Layer 2 of a small transformer language model trained on English Wikipedia (11 layers, counted from 0, width 128).
A neuron's activation on a vector x is SiLU(gate . x) times (in . x), where the dot is the dot product.
The model reads these tokens: " |" " Res" "ult" " |" " At" "t" "end" "ance" " |" " S"

The vector x that enters this layer's MLP at each token. A number n stands for (n - 500) times 0.0093.
0 " |": 466 343 403 603 563 439 604 550 428 458 514 501 332 533 574 648 560 427 618 728 588 404 443 451 475 631 393 462 339 513 398 389 395 445 393 539 639 540 456 451 467 543 641 494 483 451 460 398 671 565 540 583 389 417 299 578 507 320 406 598 625 680 547 586 594 461 440 498 433 847 499 440 443 598 525 480 308 342 398 462 653 327 475 397 565 525 574 549 560 712 324 632 431 470 268 751 357 222 511 433 316 456 626 623 488 621 601 352 612 570 347 545 578 714 634 545 408 529 361 476 367 395 659 488 328 525 694 662
1 " Res": 381 493 384 616 455 536 857 420 529 710 432 563 377 502 707 467 447 401 580 604 514 333 236 721 497 498 595 425 456 619 379 379 420 568 425 550 817 465 543 422 692 704 332 268 524 244 258 286 623 401 394 514 264 554 481 611 801 590 529 789 487 711 689 678 431 320 620 442 572 733 436 625 592 545 651 513 410 526 658 404 624 521 438 345 517 375 538 545 617 383 301 489 337 345 485 537 448 488 342 527 232 253 432 572 361 515 402 358 655 330 494 407 688 666 647 498 415 808 343 353 405 470 754 31 506 535 519 721
2 "ult": 428 253 611 563 402 603 676 588 316 633 495 383 524 389 326 446 564 374 571 564 424 511 193 451 305 443 644 549 406 499 550 449 450 538 269 492 724 651 465 729 496 452 502 634 456 237 416 333 630 519 456 571 547 340 697 372 520 433 443 577 456 669 557 647 606 313 557 224 377 651 499 558 381 443 753 346 246 467 456 377 525 739 456 469 430 511 451 331 529 674 266 389 170 522 511 483 565 364 384 479 307 523 314 539 586 734 510 538 793 561 435 466 689 466 577 617 310 660 663 400 313 497 738 349 311 475 650 769
3 " |": 500 258 580 558 527 548 600 557 274 477 433 460 305 539 493 580 499 443 697 690 464 470 469 387 345 616 361 585 357 454 342 458 346 485 352 487 660 476 385 600 404 510 616 538 536 381 398 490 674 586 513 578 518 307 332 498 503 383 602 515 483 629 487 595 489 348 348 395 378 803 341 447 456 489 471 419 327 356 366 464 603 485 552 466 709 562 577 518 371 737 295 511 484 307 230 742 221 428 521 556 403 609 606 683 422 607 634 482 598 519 436 490 730 580 660 470 377 636 372 440 323 387 584 443 311 512 709 630
4 " At": 428 347 274 500 395 538 560 458 324 575 561 478 528 407 486 541 439 246 553 573 770 318 569 691 406 419 576 294 569 486 500 180 426 713 505 462 727 676 594 408 594 647 563 194 503 547 254 593 581 286 428 794 446 516 529 572 669 359 277 590 631 652 551 483 621 124 550 447 492 633 404 533 429 698 680 491 318 496 440 649 543 496 432 301 611 383 600 348 211 502 233 349 359 610 286 669 618 109 359 402 395 478 635 543 449 574 253 345 617 172 322 444 652 434 484 532 414 509 341 190 648 556 788 311 370 640 567 665
5 "t": 349 155 393 567 442 661 441 603 466 538 339 483 425 545 587 429 685 416 640 546 616 240 127 639 447 574 331 322 599 494 410 260 386 573 401 731 801 610 509 324 498 449 578 484 679 505 417 338 491 305 348 607 349 455 613 479 766 246 446 392 455 680 395 609 683 231 334 526 314 659 414 528 420 556 651 472 588 534 414 426 679 486 506 409 661 378 437 476 580 500 390 409 241 591 645 541 347 212 444 417 498 468 504 492 620 490 312 395 527 384 465 284 618 486 521 707 493 594 467 338 591 287 727 282 344 525 383 473
6 "end": 143 335 457 698 335 487 596 445 346 563 349 410 512 684 514 304 646 490 620 504 634 467 496 565 251 438 307 312 479 497 613 560 609 688 340 653 713 722 539 536 496 397 418 659 547 414 474 489 522 495 263 576 476 468 598 401 708 502 471 420 492 576 393 620 396 216 361 379 207 501 440 561 554 368 659 395 418 630 342 415 802 602 477 493 456 675 361 577 636 675 318 467 429 662 403 590 374 165 424 801 520 513 546 647 665 367 444 761 781 470 366 505 748 481 447 741 474 640 507 288 450 492 801 291 307 628 471 409
7 "ance": 103 310 502 736 646 424 487 549 613 571 489 481 254 479 819 473 347 612 669 518 549 343 477 554 445 519 367 526 504 271 390 687 394 582 496 542 787 407 489 553 523 451 314 753 550 341 458 324 457 502 432 647 316 336 600 569 728 532 610 581 586 577 300 534 439 461 223 483 511 709 283 563 460 355 677 652 363 409 396 383 638 517 502 573 535 499 660 467 557 539 388 394 528 463 345 627 523 197 655 436 557 463 516 596 381 307 286 580 887 358 160 572 539 592 580 771 591 487 669 305 403 445 719 25 404 688 262 570
8 " |": 408 267 503 653 572 457 564 594 405 441 456 551 230 611 520 556 465 521 638 715 477 504 466 536 485 676 277 501 442 388 303 519 304 490 325 487 665 471 458 536 493 520 620 463 459 465 427 383 639 558 649 579 426 352 383 521 555 473 538 535 471 658 429 628 538 461 374 490 332 751 334 541 458 530 513 349 392 233 365 446 619 450 499 472 578 503 571 527 479 615 357 482 495 314 217 657 315 341 529 509 327 564 621 637 456 588 600 455 627 461 323 468 590 607 651 614 427 499 308 448 298 391 555 389 272 649 723 499
9 " S": 352 414 400 789 481 732 698 328 417 728 513 584 380 473 811 685 635 476 523 654 607 331 245 608 509 377 573 379 607 519 461 459 477 478 451 736 745 590 540 457 507 751 348 332 494 342 240 369 551 296 486 685 281 684 406 508 482 517 698 640 496 598 377 576 609 194 700 572 457 795 497 674 563 483 586 625 234 303 552 648 667 563 410 331 611 383 543 440 422 632 439 518 388 248 173 823 619 231 393 512 434 401 729 410 404 432 455 351 723 524 325 660 746 563 450 454 399 594 286 354 265 229 612 168 446 493 733 671

Each question shows the input weights of one neuron of the MLP. A number n stands for (n - 500) times 0.0017.

n52 gate: 555 526 592 465 691 497 380 417 699 368 362 437 370 367 583 313 464 475 380 466 497 417 587 656 522 537 589 560 329 491 513 442 423 339 703 398 466 468 445 601 572 628 487 619 190 638 584 613 586 368 487 493 542 686 476 330 480 384 571 444 476 453 500 585 513 608 562 449 506 371 491 337 482 394 750 580 604 528 685 522 658 516 646 413 632 407 416 541 435 433 624 426 358 466 369 400 484 500 742 500 469 541 415 590 333 554 503 471 599 723 417 561 572 361 612 622 446 494 557 577 691 591 682 488 623 445 429 567
n52 in: 516 528 344 319 425 359 574 639 402 596 454 400 439 513 597 371 682 608 339 570 405 425 497 353 456 456 520 503 684 480 568 374 545 607 540 472 503 645 354 616 514 527 449 336 614 395 554 336 470 396 457 461 581 503 379 503 497 676 345 500 396 596 525 645 564 524 394 535 527 706 771 475 397 365 603 234 605 460 397 381 553 461 621 361 518 393 524 399 327 403 545 371 556 547 648 389 413 546 473 471 563 333 547 477 320 363 510 517 713 544 540 569 342 618 738 673 551 544 749 433 582 788 496 678 483 507 282 616
On which two tokens does it fire most, strongest first? 7 "ance", 9 " S"

n379 gate: 565 399 419 277 373 612 469 438 700 710 580 448 391 579 526 546 415 436 497 376 497 595 654 544 387 548 532 570 645 538 429 729 536 661 541 255 409 484 507 390 557 599 583 537 402 397 487 450 576 451 545 393 546 383 615 629 480 365 387 287 534 406 493 660 477 621 614 323 500 455 635 629 412 451 526 415 440 443 321 439 497 467 493 773 407 535 532 539 509 420 428 547 469 563 395 671 487 485 718 577 622 503 339 322 426 503 446 434 433 414 613 500 430 289 497 637 416 320 589 370 401 375 744 497 681 627 488 390
n379 in: 639 328 535 420 562 485 404 374 650 491 625 509 523 337 384 630 306 433 568 367 432 636 565 487 259 685 583 472 651 488 577 497 584 434 660 481 428 415 604 549 487 570 555 509 497 395 765 383 503 339 572 574 568 362 584 654 630 408 500 445 500 506 380 607 485 653 583 649 623 475 423 630 626 547 544 445 713 250 469 552 397 455 545 479 613 464 476 572 515 463 438 611 554 394 470 536 673 515 687 603 365 621 412 594 554 592 653 660 480 497 428 556 673 465 612 569 528 426 506 337 479 359 519 330 497 412 564 513
On which two tokens does it fire most, strongest first? 7 "ance", 5 "t"

n431 gate: 417 455 513 484 577 604 518 613 513 187 586 476 567 678 571 614 329 661 583 603 659 477 625 524 589 428 494 569 573 601 460 475 503 416 725 755 466 506 419 545 374 648 525 521 528 614 629 409 372 611 510 560 600 633 461 471 469 630 568 616 460 586 590 295 411 725 632 443 323 513 199 483 441 455 442 506 474 472 564 475 581 516 413 555 521 590 355 494 672 600 638 497 528 391 487 454 475 549 468 451 581 586 724 394 619 503 566 377 515 732 531 637 563 474 512 548 375 611 594 569 491 459 500 296 554 632 248 493
n431 in: 437 635 602 340 530 249 435 479 534 383 544 494 565 439 344 680 565 529 503 378 484 455 578 459 392 242 422 400 493 474 612 389 431 530 572 523 665 656 707 588 466 648 351 638 516 575 377 470 510 300 635 554 500 435 497 507 418 741 513 558 594 527 271 568 490 513 432 577 589 438 364 370 389 387 421 558 601 471 428 415 628 490 377 460 539 589 429 552 583 320 454 468 443 551 622 456 105 537 717 406 411 350 325 580 361 441 468 264 327 521 490 510 559 500 442 493 389 438 481 618 394 617 613 400 467 432 500 702
It fires most on token 7 "ance"

n186 gate: 415 562 465 643 514 396 490 411 510 741 648 487 536 394 617 517 511 470 691 280 470 568 756 425 609 594 697 610 812 601 773 470 531 500 425 620 451 407 552 391 443 356 550 113 473 514 426 507 550 632 421 659 552 426 430 510 555 432 398 407 516 430 543 581 476 473 690 468 642 544 564 489 662 417 541 593 409 659 401 618 517 465 436 497 253 540 477 465 573 488 753 441 391 513 621 608 457 325 574 601 348 456 594 367 433 608 379 431 532 504 503 540 416 327 468 479 415 615 306 583 624 385 390 600 582 304 521 645
n186 in: 440 270 486 395 599 435 463 374 459 494 404 491 396 374 296 507 483 536 414 532 211 486 629 389 388 208 652 539 507 526 459 257 503 818 524 433 478 360 399 365 627 607 402 519 671 549 526 473 471 409 377 575 469 481 697 599 518 261 570 536 437 528 510 448 539 537 480 379 423 529 303 542 276 631 657 435 470 355 603 602 365 486 573 478 429 629 519 656 523 654 563 612 551 571 279 554 545 673 487 538 586 517 634 542 541 549 601 493 331 274 574 437 463 369 426 450 517 438 516 539 478 323 725 549 417 583 453 500
On which token does it fire most, and how strongly? 4 " At", at about 13

n393 gate: 541 664 496 578 504 448 537 372 336 284 537 453 582 631 443 644 456 524 539 413 560 478 551 485 567 394 419 576 571 447 577 435 554 453 411 785 246 461 597 518 724 458 444 420 493 690 605 482 583 464 590 548 389 450 74 468 326 328 606 562 405 586 692 353 356 717 555 527 651 437 338 444 634 561 429 503 678 410 632 398 445 624 300 624 538 358 601 395 438 545 400 651 269 486 535 595 618 584 472 517 589 652 330 448 394 489 437 460 574 663 459 538 711 478 415 453 362 742 299 490 432 405 563 563 507 542 367 692
n393 in: 363 546 482 451 486 586 546 421 507 500 442 516 372 449 458 607 438 641 629 548 545 602 550 493 591 400 521 691 594 521 475 618 750 518 445 556 365 504 496 851 395 620 638 588 435 407 582 464 575 564 311 370 523 659 386 528 422 628 311 497 610 575 544 624 614 479 612 467 530 731 469 427 632 521 623 572 614 544 598 486 442 421 580 411 642 320 452 335 592 545 356 571 819 439 514 634 346 434 379 570 493 570 699 353 309 367 291 638 744 493 307 481 371 322 500 736 503 348 440 357 393 542 376 308 392 473 394 426
It fires most on token 9 " S"

n323 gate: 368 416 356 614 622 626 591 673 418 389 292 425 504 459 462 419 587 510 310 514 490 337 431 682 721 411 531 531 607 596 385 547 556 247 525 360 463 405 518 704 335 378 514 490 381 435 619 507 668 567 526 543 497 605 209 589 528 459 684 568 351 364 420 524 589 455 432 383 544 342 514 362 252 444 444 565 514 497 535 369 605 518 587 382 348 331 442 506 456 307 841 453 332 625 500 420 368 381 383 325 530 348 455 500 511 383 422 504 559 611 594 592 493 511 388 486 714 366 375 554 576 486 428 476 351 696 425 320
n323 in: 329 607 507 274 597 229 581 469 578 493 550 503 435 577 500 535 579 507 273 194 551 468 490 601 665 493 603 515 713 377 414 190 305 584 413 448 633 413 665 521 571 365 412 416 338 353 459 556 309 357 482 525 533 507 510 411 460 760 437 530 533 670 604 435 503 469 713 510 607 442 524 424 450 294 625 529 461 252 614 606 644 525 568 650 493 487 422 455 547 484 389 354 410 389 598 487 547 454 684 513 400 531 484 588 418 569 527 584 520 434 463 405 585 493 388 580 435 626 311 403 753 476 244 436 497 657 583 493
On which token does it fire most, and how strongly? 0 " |", at about 0.65

n247 gate: 522 539 564 549 474 372 371 441 243 676 564 570 674 579 444 487 626 407 481 459 558 544 318 572 494 521 474 506 328 584 493 550 431 332 613 382 513 414 503 484 702 395 387 473 522 435 442 662 475 546 852 534 469 574 533 322 433 442 682 592 537 730 520 429 636 529 678 338 806 542 461 589 503 335 454 442 427 614 552 484 636 584 480 438 823 468 551 557 414 473 565 484 427 548 596 503 551 658 587 562 431 464 503 424 574 803 506 447 577 611 538 590 644 503 596 444 367 471 451 490 298 494 262 503 630 486 552 631
n247 in: 414 361 546 709 451 327 355 459 423 449 550 489 539 317 598 470 504 474 317 409 578 289 386 304 552 420 433 480 604 459 434 518 481 564 508 383 797 432 584 448 775 331 548 535 533 311 603 641 278 542 393 527 301 493 434 526 490 615 703 449 675 256 379 544 600 455 384 313 634 559 441 543 388 428 458 482 554 307 590 515 234 496 559 486 336 460 504 614 387 637 609 413 286 361 312 410 408 343 181 386 373 306 531 412 546 460 246 762 401 524 475 384 228 569 514 466 522 441 436 237 504 611 563 493 354 524 534 524
On which three tokens does it fire most, strongest first? 9 " S", 2 "ult", 1 " Res"

n252 gate: 410 439 750 440 544 536 367 357 548 328 462 604 328 529 605 555 454 705 342 552 723 644 573 338 557 757 607 458 530 500 340 383 480 401 585 470 341 609 401 547 434 490 580 613 681 603 434 503 431 507 461 490 541 564 394 317 311 607 565 500 586 416 693 437 447 439 448 497 386 457 440 771 435 429 615 541 490 497 224 593 464 265 549 735 715 389 444 615 677 568 530 400 552 510 559 372 507 478 517 535 315 450 664 674 639 550 434 585 662 597 546 582 573 664 382 422 473 583 538 523 522 550 283 523 624 591 494 536
n252 in: 626 522 477 620 244 299 600 474 504 596 523 197 588 632 522 392 592 327 401 546 304 458 333 347 413 337 453 461 478 478 530 606 658 448 531 430 638 707 470 496 428 536 309 411 361 522 460 370 734 530 388 568 479 656 432 398 578 232 567 500 625 476 519 287 678 654 315 558 560 746 681 393 560 474 813 507 668 443 595 380 464 429 561 593 598 596 418 470 283 457 361 528 550 521 478 476 579 771 525 295 511 595 466 454 511 423 417 378 507 418 610 699 428 396 625 522 453 337 324 643 538 467 588 536 602 194 395 585
On which token does it fire most, and how strongly? 6 "end", at about 0.64

n319 gate: 553 451 379 493 655 470 646 519 599 357 607 701 496 416 646 486 511 537 517 308 691 432 441 529 524 783 648 581 500 415 496 517 521 416 428 618 510 563 665 651 493 544 452 578 385 452 415 665 610 503 369 468 608 631 593 353 395 633 590 716 553 538 622 605 374 438 571 432 279 500 599 439 403 514 521 171 370 544 576 295 369 206 439 513 504 577 503 583 396 446 621 414 554 524 605 655 527 589 520 671 523 541 262 372 411 835 497 360 578 371 687 460 578 658 529 670 455 422 461 497 618 647 525 615 569 657 562 485
n319 in: 444 305 597 559 725 483 458 594 642 517 264 497 507 530 675 458 392 657 431 632 534 475 605 348 624 611 559 665 545 380 392 517 399 356 576 497 356 336 437 638 514 592 507 597 564 462 490 451 648 293 350 547 546 556 616 476 383 493 557 442 619 429 330 490 617 608 278 549 503 531 421 370 353 391 486 526 404 450 747 328 395 457 439 333 548 301 347 442 439 415 573 590 439 352 469 553 351 662 689 556 312 296 459 307 432 548 520 514 484 485 259 673 507 296 603 640 714 490 474 355 741 606 525 473 593 553 537 691
It fires most on token 6 "end"

n346 gate: 551 313 418 619 431 596 360 531 374 592 803 509 576 488 274 837 533 543 276 358 531 632 587 474 472 527 409 418 682 494 539 552 525 605 530 595 363 468 596 509 542 707 556 550 559 491 497 442 384 618 433 500 530 476 585 584 568 513 445 460 518 579 490 475 647 582 490 408 552 341 544 695 558 605 440 574 468 341 487 578 368 416 362 515 466 423 556 410 442 633 326 375 457 368 370 283 451 494 385 656 540 535 425 546 721 417 624 439 676 500 418 429 467 526 482 449 506 516 443 568 596 822 546 494 544 366 489 533
n346 in: 392 555 575 510 428 257 513 391 359 450 301 545 486 456 653 486 536 415 692 476 681 575 376 403 661 346 479 352 418 401 361 493 469 566 410 386 427 406 444 689 447 507 398 426 534 531 473 560 607 622 438 425 748 634 388 442 678 357 510 480 467 513 640 405 503 538 280 539 577 476 466 381 510 702 635 455 574 373 490 295 668 680 364 341 739 544 449 618 627 484 221 483 550 530 564 322 564 398 524 513 567 442 345 611 429 704 432 479 562 581 497 251 253 461 414 514 373 473 516 477 461 316 371 294 462 601 685 588
On which three tokens does it fire most, strongest first? 4 " At", 2 "ult", 9 " S"

n46 gate: 481 595 349 247 398 433 685 546 458 316 367 526 457 202 548 638 419 440 409 467 517 713 561 592 591 496 615 628 433 554 440 320 452 476 511 486 543 661 490 601 546 576 627 624 377 386 380 241 487 662 608 307 236 439 402 614 675 366 307 543 539 648 574 537 446 435 399 650 378 316 379 337 589 603 445 598 576 576 493 584 500 566 458 458 619 431 567 625 493 469 398 549 530 332 567 536 434 571 325 251 589 568 553 457 437 335 370 593 554 453 638 402 519 376 428 483 493 426 564 368 568 456 341 470 757 596 515 439
n46 in: 517 586 496 766 603 675 637 577 522 583 500 634 660 549 453 380 459 475 528 424 631 623 537 407 472 508 532 334 312 760 467 559 575 677 478 708 641 633 511 238 478 598 409 360 434 433 521 522 465 504 492 474 419 429 397 419 503 563 435 584 636 543 556 693 599 468 614 386 417 310 521 619 283 489 694 517 635 514 468 433 399 343 455 342 496 545 629 507 642 497 446 579 424 458 434 558 545 541 377 554 304 223 500 312 687 650 605 338 641 534 565 523 440 366 609 310 837 641 584 531 395 218 444 653 504 287 379 398
On which token does it fire most, and how strongly? 1 " Res", at about 16

n401 gate: 516 573 480 543 582 516 401 527 503 506 687 534 355 686 477 701 260 484 569 362 431 472 422 438 595 539 303 432 755 653 517 459 553 577 362 490 535 394 567 333 582 539 464 454 449 451 413 403 442 413 350 452 575 422 604 418 509 464 303 432 469 393 493 571 578 487 398 330 474 445 213 583 637 766 440 673 561 625 652 454 308 378 648 506 595 529 516 631 529 503 714 643 532 558 513 456 616 400 572 569 548 421 660 539 629 656 503 537 503 507 704 300 435 637 503 699 372 451 525 407 327 735 517 613 520 525 609 392
n401 in: 689 478 299 529 421 634 652 461 589 577 489 486 372 560 692 332 538 422 640 507 553 353 541 417 511 737 565 442 289 486 354 625 645 609 443 572 556 703 460 593 507 504 475 433 525 504 472 632 605 493 420 634 657 619 336 636 439 489 590 373 503 403 586 436 536 659 548 622 413 617 586 225 326 300 496 577 357 490 695 368 353 319 609 449 527 468 338 420 616 530 464 233 598 451 440 304 542 514 461 507 309 274 665 433 537 679 567 394 541 669 281 592 524 332 507 373 435 311 384 584 665 422 365 574 575 598 300 786
On which two tokens does it fire most, strongest first? 6 "end", 7 "ance"